Layer 5 of a small transformer language model trained on English Wikipedia (8 layers, counted from 0, width 96).
A neuron's activation on a vector x is SiLU(gate . x) times (in . x), where the dot is the dot product.
The model reads these tokens: "as" "ed" " on" " h" "or" "os" "c" "op" "es" "," " g" "ra" "p" "h" "ol" "og" "ic" "al" " an"

The vector x that enters this layer's MLP at each token. A number n stands for n times 0.0071.
0 "as": -65 7 -127 100 -31 -161 167 -50 49 -110 65 -163 124 80 -25 113 -24 193 79 -12 39 58 -47 477 48 -117 263 173 20 -108 51 -21 64 -4 -61 82 -153 -47 -158 -85 75 -17 40 56 -36 79 -60 -23 -53 -171 -159 77 161 60 163 113 31 -22 -87 -35 -29 -5 44 10 0 32 17 1 51 53 125 -107 -248 9 53 335 73 -30 6 64 138 193 -143 -116 98 -37 111 88 -16 15 149 156 -31 111 28 -173
1 "ed": -9 223 2 167 -119 -58 -36 -61 86 -15 -29 -125 -67 6 164 152 -12 -235 115 48 -174 60 25 337 -142 -212 -53 59 12 -34 -45 -140 6 -224 65 189 -170 -147 -12 -23 -104 -52 99 -112 -99 -62 -59 -72 179 11 -104 -151 20 -11 -62 34 106 164 31 -38 -18 91 -9 101 -81 158 -61 147 122 -108 23 51 46 -295 83 226 244 63 56 164 -5 34 134 -115 256 -116 -1 91 17 -93 66 88 89 198 -11 9
2 " on": 71 166 143 100 -52 -60 39 -139 16 -82 -2 -8 -109 -114 -151 158 -208 -45 162 48 -139 51 -298 217 13 -92 -184 109 -66 62 -105 -99 -24 -38 -83 106 83 115 0 79 78 -182 -103 84 111 75 71 -51 49 158 -191 -104 164 -117 154 2 169 37 -52 157 -80 316 27 76 94 135 -16 -30 78 -201 76 63 -157 -57 79 213 158 90 173 145 -91 -46 -69 -124 126 -230 -136 22 -69 16 204 218 5 1 44 -55
3 " h": -85 -82 96 -45 -98 68 -105 -32 49 2 -8 -194 0 -156 -114 53 -290 -89 212 -151 33 176 43 235 -94 -47 -209 131 -32 267 47 -1 111 -111 20 170 59 -1 -28 -61 80 -59 120 51 33 45 276 -107 0 73 -58 103 140 -133 -36 -8 -121 -94 -225 -185 132 180 76 138 99 259 47 -159 149 23 -12 -79 -159 134 42 -23 108 94 -29 2 195 44 28 -98 30 66 -15 -24 -37 80 79 48 -86 351 -74 25
4 "or": 59 168 216 -201 -135 59 228 125 64 -77 -2 68 -205 -175 -33 -87 -17 -235 47 20 118 41 40 108 -86 52 -187 196 27 97 -72 -113 31 62 -170 244 -158 195 82 -162 -57 -86 90 -104 -120 87 201 -100 -31 1 -80 143 -198 72 35 54 -22 -58 156 -92 -96 78 230 -135 170 -23 72 34 206 -161 153 17 -215 117 78 37 -205 84 24 -234 24 -198 17 13 91 -114 117 163 145 -2 143 -47 97 201 46 -119
5 "os": 83 202 10 -49 -78 -32 25 -115 -133 -91 76 22 -132 -36 -29 -31 -34 264 90 41 -50 -23 89 81 -108 88 -109 416 14 208 -116 28 229 90 -141 -134 49 -52 -93 62 -173 -58 183 -144 10 -132 135 -39 95 -92 -72 136 -165 106 167 129 77 100 33 41 -226 214 68 -64 -41 -153 136 131 -5 -170 -23 160 -20 14 121 77 -20 -116 -108 46 334 139 100 -166 -70 -5 -216 -25 -82 96 65 29 -56 87 -226 158
6 "c": 212 -290 -56 106 -91 -136 -114 -210 113 -36 94 -160 6 -56 178 -35 -139 62 48 33 -9 18 103 79 -171 -258 22 54 -13 132 -148 -18 -133 -81 73 -165 -7 43 140 28 6 -152 280 -173 53 60 264 -230 -256 -66 -189 78 -98 83 123 -41 118 -60 -76 -99 63 45 -4 -65 11 -55 -68 83 268 -112 -67 33 0 97 -25 79 -68 29 116 43 194 -201 -6 232 -94 151 -144 -132 27 -62 35 61 70 -11 0 17
7 "op": -104 81 -5 -135 -3 -131 -65 -47 -35 -75 187 -146 91 -207 50 -178 -81 69 147 170 -137 103 169 86 -123 -58 -125 127 144 140 -86 55 80 46 47 48 -89 -28 -136 77 -187 -247 119 57 59 -39 96 -48 -131 -137 86 168 -217 -14 71 92 139 65 139 43 -41 228 -124 -184 -53 -8 -159 26 186 -141 -25 175 -51 131 -67 102 -129 -4 75 -163 156 -38 53 -138 -7 -214 155 127 -117 -85 320 208 31 -116 48 140
8 "es": -160 175 128 140 78 -268 -193 -10 77 -37 161 -102 -196 -128 29 37 20 127 30 101 37 299 136 340 -67 -260 2 37 -53 214 0 -57 110 63 4 -58 -175 -32 -19 -93 -60 -58 36 -153 -28 -92 26 -154 -35 113 -43 -21 -173 -13 20 -51 82 391 34 -91 -51 134 -11 74 -90 42 -71 32 120 26 9 141 -68 -171 76 144 51 51 48 -36 93 -114 124 -71 -40 -24 -59 -2 25 -26 219 155 -31 140 -54 74
9 ",": 82 125 157 206 -79 -224 -84 -65 -91 -48 43 20 -157 -101 20 15 -80 -68 135 24 49 87 -105 359 77 -300 32 -178 59 295 -164 -21 32 -69 -48 -33 70 138 182 -76 -133 -96 0 -232 80 -11 -57 1 -22 131 -39 84 195 -29 141 -94 67 10 -64 -149 -19 135 -65 164 -88 71 -18 -65 89 -206 58 -71 -154 -25 -16 53 7 13 42 -221 4 20 103 -138 131 -59 27 184 48 21 137 129 151 191 107 25
10 " g": -75 138 82 152 -127 -19 54 -69 14 37 5 -32 -136 -133 -115 34 -192 -54 -71 -74 -102 79 -16 285 -103 61 -121 -32 160 340 37 -24 -25 -156 34 -11 117 113 137 110 -66 -30 242 101 161 122 235 -29 -164 77 28 -13 -90 -254 56 162 129 106 48 23 96 -24 168 41 33 153 56 -140 71 117 28 104 -290 186 -109 195 -58 173 -157 32 108 77 -1 -72 154 97 81 -41 38 64 273 -29 12 95 -39 -103
11 "ra": -75 233 251 -162 45 -113 -8 199 -72 -89 65 31 -38 18 -98 -82 -85 -8 -212 -28 43 85 -30 163 -166 53 -169 59 6 259 178 41 90 128 -14 -175 -108 91 -48 51 -59 -34 121 72 278 135 286 -66 118 2 -97 34 -136 -118 -59 79 -128 -98 -96 -138 17 206 66 -86 75 -63 -275 177 149 -85 22 -14 -87 -106 101 -104 -28 -64 -95 -65 46 -70 79 -79 -77 -108 -150 -198 36 -11 -15 102 -102 311 -46 -49
12 "p": 96 236 153 31 177 -274 91 -72 -257 50 126 -93 -164 48 -50 -65 -99 -173 -93 183 44 -70 -11 150 -246 119 -298 47 103 -84 -60 60 240 -63 -30 -82 -14 -39 -28 -28 -45 68 56 4 286 -82 151 -97 -103 -19 7 54 23 -69 153 -12 -59 192 94 -101 -88 167 123 -23 35 203 -136 51 78 -150 149 100 113 -242 237 98 -134 130 255 -97 -134 -103 185 -26 95 -46 -24 61 19 107 152 54 28 -106 -74 -14
13 "h": 59 256 -66 91 37 54 163 -13 11 -217 -99 -263 -147 -186 111 8 -161 -134 -25 -62 -81 -96 -82 187 -273 -144 97 9 39 50 4 252 -2 15 43 154 -82 39 -83 -53 -36 52 -65 -129 -40 89 106 -111 -153 -60 -68 -71 -17 -88 -49 -136 126 -33 207 -163 121 65 61 41 35 157 -144 151 228 -110 8 -117 141 211 -39 -7 37 169 287 -280 113 -83 88 -182 -46 87 -86 162 92 20 158 -34 -39 -95 62 238
14 "ol": -48 116 111 -69 27 44 -21 -44 -60 55 86 -114 -136 -103 -76 66 -13 27 248 -39 -122 30 189 138 -41 -135 -301 156 -186 -52 -44 72 -111 206 54 53 -81 117 -75 27 -259 -19 -95 -232 93 -86 220 -85 -11 67 17 71 -146 42 -32 31 107 98 139 -67 65 154 97 -87 137 56 -63 149 215 -205 -89 115 -142 75 -27 38 58 167 216 41 300 -142 134 -36 -156 39 -201 39 16 -57 124 99 -84 -86 28 247
15 "og": 27 151 -8 51 107 154 131 -38 40 -9 12 -183 4 -182 -10 243 -211 -110 189 -45 -2 65 51 189 -240 -52 107 31 -113 180 -120 86 17 61 59 97 -80 -85 -31 4 -133 -225 121 -176 5 -68 106 -233 -74 -70 37 124 -181 -54 100 192 146 232 197 -98 9 139 100 6 -9 -38 -12 -31 224 -149 50 162 -222 20 -21 56 -193 -69 219 -135 -30 -100 65 15 3 111 -102 91 53 -56 184 -119 -82 -190 186 34
16 "ic": -109 166 73 -39 83 -110 -271 -194 -97 -31 -91 -130 -18 -37 4 -228 -102 3 151 -42 -168 243 236 152 -152 -129 -73 -85 74 148 22 89 -83 16 172 -20 53 -86 147 105 -101 -173 -64 -202 -104 85 49 -162 -125 28 -20 134 -238 7 164 141 31 132 -224 49 6 62 -9 101 -36 -145 -179 103 60 66 172 13 -158 93 -54 175 -56 -34 184 -9 195 -126 -16 -252 83 -113 -7 220 -17 -80 112 163 114 18 49 165
17 "al": -240 294 98 -21 99 -151 -134 -60 22 20 -1 91 -226 -12 -74 -42 29 -50 139 52 -89 251 95 183 -138 -88 19 92 -55 94 19 152 27 123 -47 59 -53 -68 152 12 -112 -145 -160 -233 -56 -30 49 -215 -76 33 -60 -85 -178 -108 23 113 159 269 -296 127 -39 162 69 98 -9 -120 -83 144 121 -205 114 75 -187 2 -33 134 -29 -19 199 88 46 -83 61 -181 -28 -17 28 22 168 -14 288 36 164 97 153 59
18 " an": -238 96 220 21 -66 -25 81 5 175 -251 -55 -118 9 -54 -76 -58 -40 -165 36 158 -72 161 36 263 -55 54 -126 200 -17 134 -8 -109 -76 -114 203 102 204 -166 -62 39 51 -203 114 153 -11 223 68 -124 51 93 94 -8 44 -22 64 27 203 36 2 -7 55 189 132 55 -61 20 11 68 189 -104 -37 203 -100 121 -38 124 -129 16 111 -107 65 -138 -16 -65 -31 103 66 -56 -27 185 351 33 51 130 204 -58

Each question shows the input weights of one neuron of the MLP. A number n stands for n times 0.0047.

n341 gate: 99 -50 68 136 -50 43 148 10 91 37 -19 -130 -125 134 -12 97 -74 91 -41 -17 37 47 -89 5 121 -84 76 117 7 -148 25 64 -63 87 -25 7 -78 -74 -61 -7 2 97 2 -110 125 -103 -96 -138 32 69 45 -271 -38 125 -58 -5 -29 -86 -40 89 103 30 37 94 -45 -34 -60 45 -22 31 0 44 104 73 82 -46 -45 -239 -22 5 -39 17 12 -110 -56 -61 -27 128 -5 -10 -47 80 105 120 -2 -10
n341 in: -42 120 -118 -34 7 -91 -51 100 101 -65 36 -37 -15 -25 27 -57 32 -126 136 -179 -47 76 10 -47 24 -12 -24 -51 -64 97 81 -20 61 74 15 -86 78 -138 -59 -46 70 -40 -91 134 51 125 89 103 32 -12 -33 224 -98 -153 -27 62 -66 118 -2 -66 -164 -79 12 -37 -80 -51 -103 20 289 24 -18 7 162 -85 87 41 -12 -41 45 53 -36 68 -17 -26 0 86 -29 39 17 111 -108 10 47 -22 -106 -17
Which token does this neuron like most? 1 "ed"

n17 gate: 50 -93 -27 -43 -2 -84 45 90 30 39 -150 16 -68 165 68 62 32 16 -83 105 -41 -48 51 -9 -13 -2 -46 75 -34 106 235 -64 117 33 46 -9 20 18 66 -52 -51 -32 -18 -62 55 93 -14 -67 92 61 -230 46 -4 19 194 55 59 -59 -121 59 39 -25 -55 66 164 154 37 -23 51 -11 136 2 -27 56 31 -65 -110 7 11 -19 27 47 -20 172 20 123 16 -41 43 -11 -18 58 7 46 71 -5
n17 in: -34 31 95 -17 15 73 -70 213 41 -57 14 -62 27 -27 -121 61 143 68 29 39 7 -63 -59 121 24 -34 106 -44 -159 -89 -70 -66 -26 -238 -80 0 67 -24 12 -82 -30 -86 90 116 65 64 -63 -117 -22 -41 64 149 -28 15 -19 -2 145 100 -69 155 -92 -93 20 -164 -27 -22 -2 191 5 30 47 14 -91 0 67 -10 27 65 56 137 -77 -132 19 42 -48 90 24 -131 10 78 51 -128 53 -10 15 71
On which two tokens does it fire most, strongest first? 18 " an", 6 "c"

n368 gate: 9 -31 75 -38 27 80 -9 44 -22 123 49 32 38 7 114 -34 -103 101 -200 -4 58 -31 0 143 -105 -41 7 -62 54 102 39 20 2 -40 7 -47 58 54 116 18 52 20 -20 79 69 -50 -92 44 126 -166 -25 88 11 -105 -2 -34 4 16 -47 58 49 -43 -119 52 -159 143 28 9 50 74 97 -84 -57 -9 11 -69 102 -95 36 111 -97 7 128 231 27 9 55 27 -20 18 -2 55 76 16 -54 93
n368 in: -71 26 -96 -140 67 -62 34 31 81 57 55 37 -153 -25 -90 -89 -66 120 -148 54 -7 -22 -74 210 -118 -35 -9 -88 173 -106 149 59 107 94 -74 32 -12 216 127 10 -52 2 66 -27 51 35 -142 -10 54 -105 42 78 -5 -85 19 99 2 90 0 18 0 -129 -93 5 -114 10 -8 -5 47 31 -50 -38 -70 89 19 -34 42 -7 57 89 19 157 -34 77 65 -7 99 -24 10 -71 -39 65 195 -57 22 111
Its three highest activations, in order, are on tokens 10 " g", 9 ",", 11 "ra"

n142 gate: -7 -133 -61 39 52 67 -14 118 26 -7 -43 47 18 -49 18 -28 -178 70 -14 -58 -100 76 108 19 0 -82 2 -97 54 -53 182 -58 -23 130 -16 -65 -48 151 21 -196 -112 63 128 -159 -16 -71 107 -24 -105 -14 19 70 -88 21 66 77 97 -62 33 119 -102 54 -186 26 -9 2 57 2 -80 65 17 -32 -9 -50 -5 -50 16 -27 23 59 -16 5 -34 -100 -92 146 -36 -32 -28 -28 155 -78 -76 52 51 -105
n142 in: 74 -81 74 136 39 -149 -77 127 -76 -96 -11 -70 57 -62 -21 25 32 -55 -7 -21 -5 -99 -107 -94 -47 121 -56 53 -144 -150 0 -179 136 -108 35 64 -7 -64 -94 117 -16 -56 -90 2 -76 -14 41 -49 37 16 2 147 -49 -33 16 114 71 -158 -15 19 -18 -9 113 88 -40 -46 -16 72 119 55 -61 -41 104 -127 -116 -7 53 38 53 37 57 -25 65 33 -16 -7 -41 18 130 -115 30 -2 128 26 23 30
Which token does this neuron like most? 6 "c"

n337 gate: -77 -60 -19 -136 22 -60 -68 49 -17 -48 22 -113 27 47 -118 -25 -27 40 0 -77 -79 -153 41 -200 -102 105 -41 88 -105 166 209 -59 -15 72 -111 54 -34 52 -5 -59 -25 50 37 -62 -69 43 -99 35 -5 74 18 89 116 178 -7 -157 179 -39 -47 76 116 -85 -42 -37 -65 7 38 12 -28 76 10 -10 167 29 27 24 197 75 -75 28 105 -56 -44 -7 29 -17 -34 131 -106 89 64 -28 49 110 109 32
n337 in: 42 -95 145 -192 -109 -66 26 -5 243 19 54 112 76 -164 -175 -8 37 16 47 -177 42 3 74 87 -57 -125 133 -31 82 83 92 68 -99 129 -79 -119 -206 -132 136 84 -48 -40 -95 29 121 54 21 -86 82 3 -48 -32 -13 88 44 83 -24 -21 40 -79 84 -101 90 24 61 -94 183 -53 29 -147 -43 -65 -23 57 125 -29 40 -28 45 37 -3 70 -88 55 76 -60 -16 13 -47 -98 84 21 76 -32 100 -19
Which token does this neuron like most? 3 " h"

n295 gate: 131 -96 -2 -5 -67 55 45 -2 -25 -35 5 67 -7 -51 -41 35 34 39 -54 -172 34 25 22 21 87 115 49 -109 -28 -129 -50 -66 99 -52 21 -23 -181 0 2 89 -62 -49 106 -25 -68 -58 -62 72 113 -2 112 5 -78 -116 -61 -60 -116 -5 -117 28 -32 212 37 21 -197 102 -19 58 -46 22 -85 -76 65 -27 45 41 -53 38 -12 -21 113 -5 -146 15 57 -121 11 84 -80 -7 -32 97 39 116 -7 -141
n295 in: -50 -151 -124 -7 -121 148 127 -49 -33 -57 -72 -62 65 -5 -40 140 9 -33 60 -134 -97 -63 -82 -30 51 40 55 -16 43 -100 -36 -178 -42 -95 127 -26 -44 -45 -173 -154 59 5 101 -107 96 -72 21 12 19 -7 93 -16 -69 -72 -30 -47 23 54 -7 104 -101 -47 -21 28 -157 30 -113 19 0 -61 -29 0 -101 65 -12 -19 50 69 -38 18 -9 -55 -23 2 -79 -30 35 -26 30 87 -31 155 7 164 -195 64
On which two tokens does it fire most, strongest first? 1 "ed", 0 "as"

n323 gate: 55 -56 -160 -96 -34 -21 35 106 -17 -65 -70 163 -122 50 33 62 -33 -45 -19 152 38 -57 7 31 -49 -14 140 26 48 21 51 76 115 -10 150 5 -30 14 116 -59 -10 -185 62 216 -54 -29 -126 -73 -52 -135 -114 47 -7 152 94 2 56 -21 -133 -51 -17 2 -83 -74 115 -2 51 -24 98 208 -12 -54 -5 -2 58 -89 86 5 141 13 -89 51 -28 -34 7 -21 47 12 -71 -85 -57 12 -40 0 21 60
n323 in: -171 54 -115 -21 -34 18 -31 65 -110 135 -44 -16 21 5 47 21 -78 149 28 107 -24 16 -186 120 -38 40 -20 -156 58 -111 86 -125 0 -57 29 -100 -78 149 -13 -143 -85 -8 -24 -79 -151 -144 -34 -128 79 5 13 -60 -38 3 -80 8 39 138 -72 -22 -13 5 -32 -26 -109 -148 206 -66 -11 -129 67 -21 -123 -41 137 47 164 -93 -11 -20 -23 10 5 -25 -93 -154 -85 -112 -78 -154 0 13 -13 -77 118 -134
On which token does it fire most, and how strongly? 0 "as", at about 15

n56 gate: 120 -116 62 -2 -2 -2 12 -100 -12 -90 -90 40 -35 5 -65 35 -86 54 2 -21 33 -103 -75 0 -14 -115 -50 -139 19 41 -53 75 -32 -15 -150 112 106 131 0 -39 -78 -47 -35 -59 7 -24 -51 7 77 -42 55 9 30 -31 -35 -19 -195 -49 -137 -156 28 115 26 141 118 121 33 -96 7 47 134 -99 11 9 58 -88 -24 -89 134 -4 83 -18 0 -94 90 -30 85 -28 12 126 -100 -130 170 -66 5 94
n56 in: 49 2 14 28 54 91 -39 15 126 55 -189 57 -26 49 -74 -94 -121 -33 -88 -140 -2 -9 -123 -138 -55 40 -5 42 9 -30 60 5 -76 -144 -166 -7 65 23 -14 42 -99 -125 49 52 33 76 -23 134 -33 23 -10 49 121 43 -69 -173 -72 37 -42 -36 -47 17 61 -9 78 44 -29 -82 2 -43 58 0 -92 -58 46 116 -5 83 184 -28 -42 122 -200 -152 -44 30 5 21 -26 136 -96 64 56 43 -33 -16
Its three highest activations, in order, are on tokens 3 " h", 2 " on", 9 ","

n353 gate: -152 -94 6 60 -2 0 65 -30 99 -73 -39 -24 -87 13 89 60 -74 -24 -61 -77 -39 35 -117 -15 36 2 36 -137 -57 -13 104 2 -41 68 127 -61 -48 39 -89 -89 0 -9 -81 -71 20 -198 -33 -112 2 -140 -42 96 21 -85 93 -100 141 -7 -8 -9 -63 -42 26 0 -22 7 58 99 80 63 -58 -52 -13 -140 86 -87 55 127 -29 -92 -61 0 -15 127 39 -109 -26 -78 24 -112 53 60 -20 93 55 -46
n353 in: 31 78 -165 -33 -2 40 -52 28 140 -17 52 22 -74 -2 -7 -68 41 135 7 -58 19 36 -155 87 26 0 -56 17 105 43 15 17 0 100 -2 -121 62 -92 -170 72 -34 -63 24 -85 2 -96 -94 -180 -155 26 7 36 -14 32 69 56 72 84 -50 -32 -38 -141 -24 -12 115 -19 -30 172 24 112 -136 21 71 62 43 -93 68 50 153 -41 114 -93 -24 -113 43 -19 -107 -62 120 -48 82 -205 7 68 -5 117
Which token does this neuron like most? 8 "es"

n292 gate: -42 -20 -46 -57 -181 61 154 -89 -16 -40 7 -49 81 -35 -2 126 120 130 48 -12 28 91 -34 -149 43 56 45 37 -23 -117 -127 12 -62 -116 149 -46 -2 -109 -153 -102 -26 -52 -138 -73 -86 -78 174 -85 30 30 -95 -58 -68 -14 48 -101 -55 51 -57 36 -116 -49 -82 -40 45 46 45 73 -28 43 107 37 -16 -57 34 67 -166 -153 -26 46 -53 0 52 13 28 -76 48 -72 -28 -14 -33 -118 -72 -85 9 0
n292 in: 50 -74 -31 28 -11 56 -126 5 47 53 -15 -24 -5 13 -62 224 -31 16 158 18 8 105 38 -29 -143 -153 -73 75 -8 -72 -151 -57 111 -35 157 126 129 -39 60 13 116 114 -142 -66 -5 5 13 37 18 76 -160 -123 120 56 13 -8 -39 136 -169 11 -211 -58 92 34 -109 -26 24 -61 -19 -8 231 -33 -134 49 201 -28 50 44 3 56 -31 -95 44 67 8 55 -26 -91 8 -16 31 -69 117 42 -136 -24
On which token does it fire most, and how strongly? 7 "op", at about 2.3

n66 gate: -15 -76 -55 31 151 54 38 45 29 -61 -62 71 43 46 149 85 -84 -92 62 -75 15 -97 -160 -152 21 -32 7 101 -137 0 15 41 0 -15 -114 -90 31 169 128 -125 -169 -15 -24 15 58 59 -56 -5 -56 -14 -22 -116 19 -86 -81 66 -26 -27 48 129 -65 88 126 -87 100 50 -151 44 -44 159 17 -40 81 -38 -72 60 -54 -140 90 5 105 2 2 -5 41 -19 52 -101 108 128 65 -54 -72 -130 97 24
n66 in: -10 65 36 -75 52 -12 44 113 86 123 -151 -108 51 -45 108 47 -84 -109 59 -168 114 -10 149 62 -39 27 72 -10 67 34 -41 -39 -32 67 -101 0 193 -42 -152 -42 -15 -67 72 -92 -103 -80 40 18 -15 42 -169 -22 29 -35 78 187 -25 -2 -59 89 49 -67 35 -164 32 5 106 -114 3 -24 41 -46 68 -105 -92 200 -12 -19 27 0 -49 66 -34 -64 -44 -44 99 54 -10 -35 109 -20 -162 -55 156 -97
Which token does this neuron like most? 15 "og"

n321 gate: 69 250 61 -41 86 29 18 -110 113 -37 0 19 -46 19 169 -42 37 7 -2 32 -95 -39 9 -28 23 -35 38 27 -51 73 -48 35 -20 70 -106 25 -7 -189 -131 -9 9 -2 -74 86 87 -7 -65 28 16 -28 -80 -134 -16 26 68 -144 -121 172 -76 -57 80 -49 39 -76 163 69 73 -81 65 -22 -9 43 111 57 -39 -41 -98 -86 -25 17 -23 -57 -70 46 116 48 118 0 25 -60 -184 44 -46 54 -46 -35
n321 in: -133 -32 -65 -23 -31 69 95 -16 110 -93 191 21 -28 167 -152 -185 -28 23 -3 18 10 122 25 0 70 -10 20 -129 -182 50 -11 -92 141 -8 128 92 -33 -76 -68 -61 -54 -10 -20 23 89 -60 -66 114 133 -43 10 -54 -79 23 103 88 -99 165 -7 -13 129 165 31 64 137 99 -177 59 -163 7 79 -138 -33 -83 -35 -10 -67 75 -10 72 -38 -65 77 -80 -43 8 100 102 38 -13 -33 -59 84 -64 -31 -36
On which two tokens does it fire most, strongest first? 12 "p", 1 "ed"

n72 gate: 50 34 -32 -26 46 -15 9 52 119 -13 -96 -18 67 -37 13 -140 -142 26 60 -4 24 0 91 -24 123 -85 -44 -32 116 15 -45 87 71 -79 28 7 105 30 -78 9 22 -35 22 -42 13 0 37 217 41 45 29 13 40 62 -90 -85 43 -37 31 60 17 -42 -11 -4 -151 88 78 -76 35 -84 221 -75 -72 -68 -58 -94 -68 58 -50 63 -122 -11 -100 -122 -94 -45 115 52 -88 -17 -30 101 19 -105 20 28
n72 in: -112 9 -78 -87 135 125 -20 118 -141 87 25 69 -59 43 -9 14 -59 -14 70 -93 -55 -11 -88 72 -60 85 7 -7 43 -16 -112 -159 25 -94 30 -59 78 154 61 -34 -92 -112 116 34 -23 -58 -52 32 -109 16 18 57 24 -155 20 55 52 -97 -67 47 -149 -16 71 -116 2 -86 -146 -116 0 55 -70 24 105 78 105 -139 18 -11 -94 83 31 71 18 -19 -36 27 -38 34 32 5 50 80 34 126 52 57
On which two tokens does it fire most, strongest first? 7 "op", 9 ","

n223 gate: -56 72 -81 73 16 89 -89 -127 -14 2 30 14 0 179 -41 144 -37 -88 -94 39 81 -143 -16 -92 -50 7 112 80 114 -14 -55 23 -107 -55 -134 -12 -34 -101 -46 5 68 28 -86 177 34 -54 -102 42 107 -85 54 -81 -25 -59 -78 180 96 53 -42 88 -11 19 14 -93 96 105 19 -151 82 20 -21 -18 -70 -32 -86 -7 49 -36 74 13 64 -34 34 139 27 25 59 14 -50 -42 14 -37 -101 177 -78 -19
n223 in: -15 35 7 -139 86 63 -31 33 -75 57 193 61 -65 -44 -24 232 29 80 7 -53 51 80 123 65 -31 -100 56 -5 20 76 75 -41 53 76 5 -46 62 -58 -104 -79 -61 -103 32 34 34 -22 -5 -101 -112 -19 7 -56 -78 -54 60 -152 -55 -24 -113 25 -51 17 119 -36 -61 65 111 76 -76 77 -227 29 21 2 -7 36 200 -7 -39 -54 57 -72 -24 58 -43 36 17 22 -159 -68 -65 -47 220 154 -10 -76
On which token does it fire most, and how strongly? 0 "as", at about 2.2

n20 gate: 39 -22 -59 41 33 27 2 161 53 28 -213 40 0 86 59 -23 0 -14 -73 85 -196 -136 -103 28 23 -72 143 -5 74 186 -38 -25 -50 106 -7 -39 -55 9 -21 16 77 -16 139 -93 50 -136 -69 -31 97 -122 52 168 117 7 11 93 -78 -85 -26 83 -62 33 -9 -25 -33 -14 -26 -90 61 104 -185 -9 47 -111 102 -55 26 -29 -70 13 -32 0 -23 20 21 -48 54 78 -16 21 -88 -79 -50 -68 44 77
n20 in: -101 34 35 -24 -90 37 -48 87 -27 146 -101 -118 -81 8 -54 27 -30 35 46 -14 27 -244 -116 87 16 -137 50 -81 -118 11 137 116 102 28 -5 -73 51 179 -76 -3 101 239 22 -173 41 149 27 -158 101 -89 22 27 13 160 32 3 59 8 -64 156 24 -110 191 44 -55 -124 -114 27 -126 94 47 -107 29 54 144 40 -107 157 -35 20 126 -8 -48 54 121 32 -115 105 46 14 24 -38 62 -27 -41 16
On which two tokens does it fire most, strongest first? 7 "op", 15 "og"

n96 gate: -33 7 -46 -105 -12 115 -71 48 -12 68 73 -45 -65 -21 97 -110 42 -47 -44 -77 -35 -77 -106 -58 -39 -5 207 106 -42 -7 -24 19 0 -34 2 -128 9 -9 -74 -62 -63 -129 77 -49 -72 2 70 7 -35 -77 -71 209 63 -45 53 38 21 2 117 -241 -83 -14 77 -42 -59 -5 -59 -98 0 -51 -141 -7 -23 -124 -11 32 12 -123 110 -41 -117 -117 48 53 -14 -12 9 -143 136 44 130 -5 -90 23 37 -21
n96 in: -9 135 -131 -2 121 -47 25 7 -14 -2 -88 33 -75 -72 32 -5 -2 150 66 117 -62 71 -34 -46 -56 163 42 0 21 23 0 -60 0 113 44 14 109 -104 -23 2 -12 -19 -23 58 9 -77 -18 31 95 21 -162 -99 150 -5 -109 5 112 9 -74 -83 9 -74 -122 -46 14 -16 9 -69 149 -98 -71 -2 -45 -77 2 66 -19 -43 90 90 -107 -86 117 4 -141 -41 -38 179 128 94 62 107 -69 79 -46 79
On which token does it fire most, and how strongly? 15 "og", at about 11

n361 gate: 14 -110 -79 -91 28 24 -2 -19 129 23 61 49 210 -7 50 -153 78 25 -41 -78 -62 -41 -147 -2 70 14 -36 -73 -83 -129 -9 -115 77 -127 -55 -28 111 -94 -43 -32 39 -70 -48 63 -46 -26 147 -131 -5 37 -33 53 -13 58 41 46 14 39 -96 95 -78 -74 58 -25 53 -52 89 -42 37 89 -14 -104 -50 45 -79 111 49 20 -104 -47 -172 124 11 -9 -16 46 11 -43 -50 -129 -92 35 2 53 55 187
n361 in: -8 -122 -15 -131 -82 -23 21 19 58 40 90 37 106 89 130 -95 96 -47 -111 -313 -47 -29 -89 -65 -20 -3 -99 -42 -18 67 8 117 266 46 34 -110 -59 -21 -75 -107 26 0 73 122 39 -77 -102 -72 134 -13 -11 -173 150 128 52 37 114 -83 117 -70 -81 58 105 -58 24 -88 48 26 13 -15 78 51 -87 26 72 -39 -79 105 8 98 49 -33 92 85 -21 -86 -3 65 96 84 -42 19 -83 119 -26 105
On which token does it fire most, and how strongly? 16 "ic", at about 1.6

n71 gate: 0 30 11 -102 66 57 2 -7 117 22 30 -77 4 -33 -97 -81 -93 -152 -98 -11 91 37 -74 24 -34 -11 -31 -30 4 77 25 -143 58 56 -41 -9 -15 -22 -71 28 -70 -70 -74 37 47 9 -48 73 54 -95 -11 -61 -219 18 -2 -15 2 -106 4 114 93 41 -82 -139 9 28 -75 41 46 -96 -162 -15 76 32 117 6 -2 -66 63 75 56 74 85 219 -47 -78 -66 -9 -56 -9 -45 50 -56 2 39 -109
n71 in: 143 53 98 -52 135 8 -89 70 -6 51 64 53 2 69 -29 -6 -23 -57 -43 71 2 61 2 -52 -27 59 -65 39 -4 43 -32 -104 23 189 -52 -56 81 -113 -58 12 6 36 50 68 90 -38 -50 -70 -11 -33 62 -31 6 68 -122 -55 -81 -48 46 41 -69 32 94 -52 114 64 100 -27 85 56 -82 -49 90 120 -10 77 -67 105 -82 -84 -43 -70 -109 36 103 -40 -160 38 -73 6 -6 -87 12 -97 -82 32
On which token does it fire most, and how strongly? 11 "ra", at about 14

n139 gate: -5 -2 -23 101 -117 14 32 63 40 9 82 12 -32 -28 -39 -140 2 100 103 128 -26 -44 -25 -70 -32 2 0 -72 -262 48 -81 -97 -57 56 2 -132 -37 91 90 -9 -52 143 -9 14 -51 132 -93 24 70 -67 9 -12 -115 38 -122 40 -39 58 90 -74 -60 -94 68 -131 -54 -21 -138 23 31 -49 21 -109 -16 14 119 -85 14 -110 -128 87 -21 -105 43 42 57 100 25 -42 48 -28 -142 -54 -28 120 84 -105
n139 in: -98 23 -41 -119 -49 128 131 22 14 144 -18 -26 -35 30 90 -98 -81 30 37 -42 -49 -39 -79 26 -55 -38 -4 79 89 -53 -41 58 -99 -87 137 88 -186 -46 37 -32 7 33 -28 -2 58 -7 -72 -64 -2 97 -76 -121 23 -76 80 16 67 9 -2 98 -9 91 -2 -5 143 -53 102 9 85 22 179 -64 -68 121 62 161 -14 18 82 0 -85 135 -187 -31 28 -60 -48 -28 -60 -51 -23 151 81 -56 -56 126
On which token does it fire most, and how strongly? 4 "or", at about 6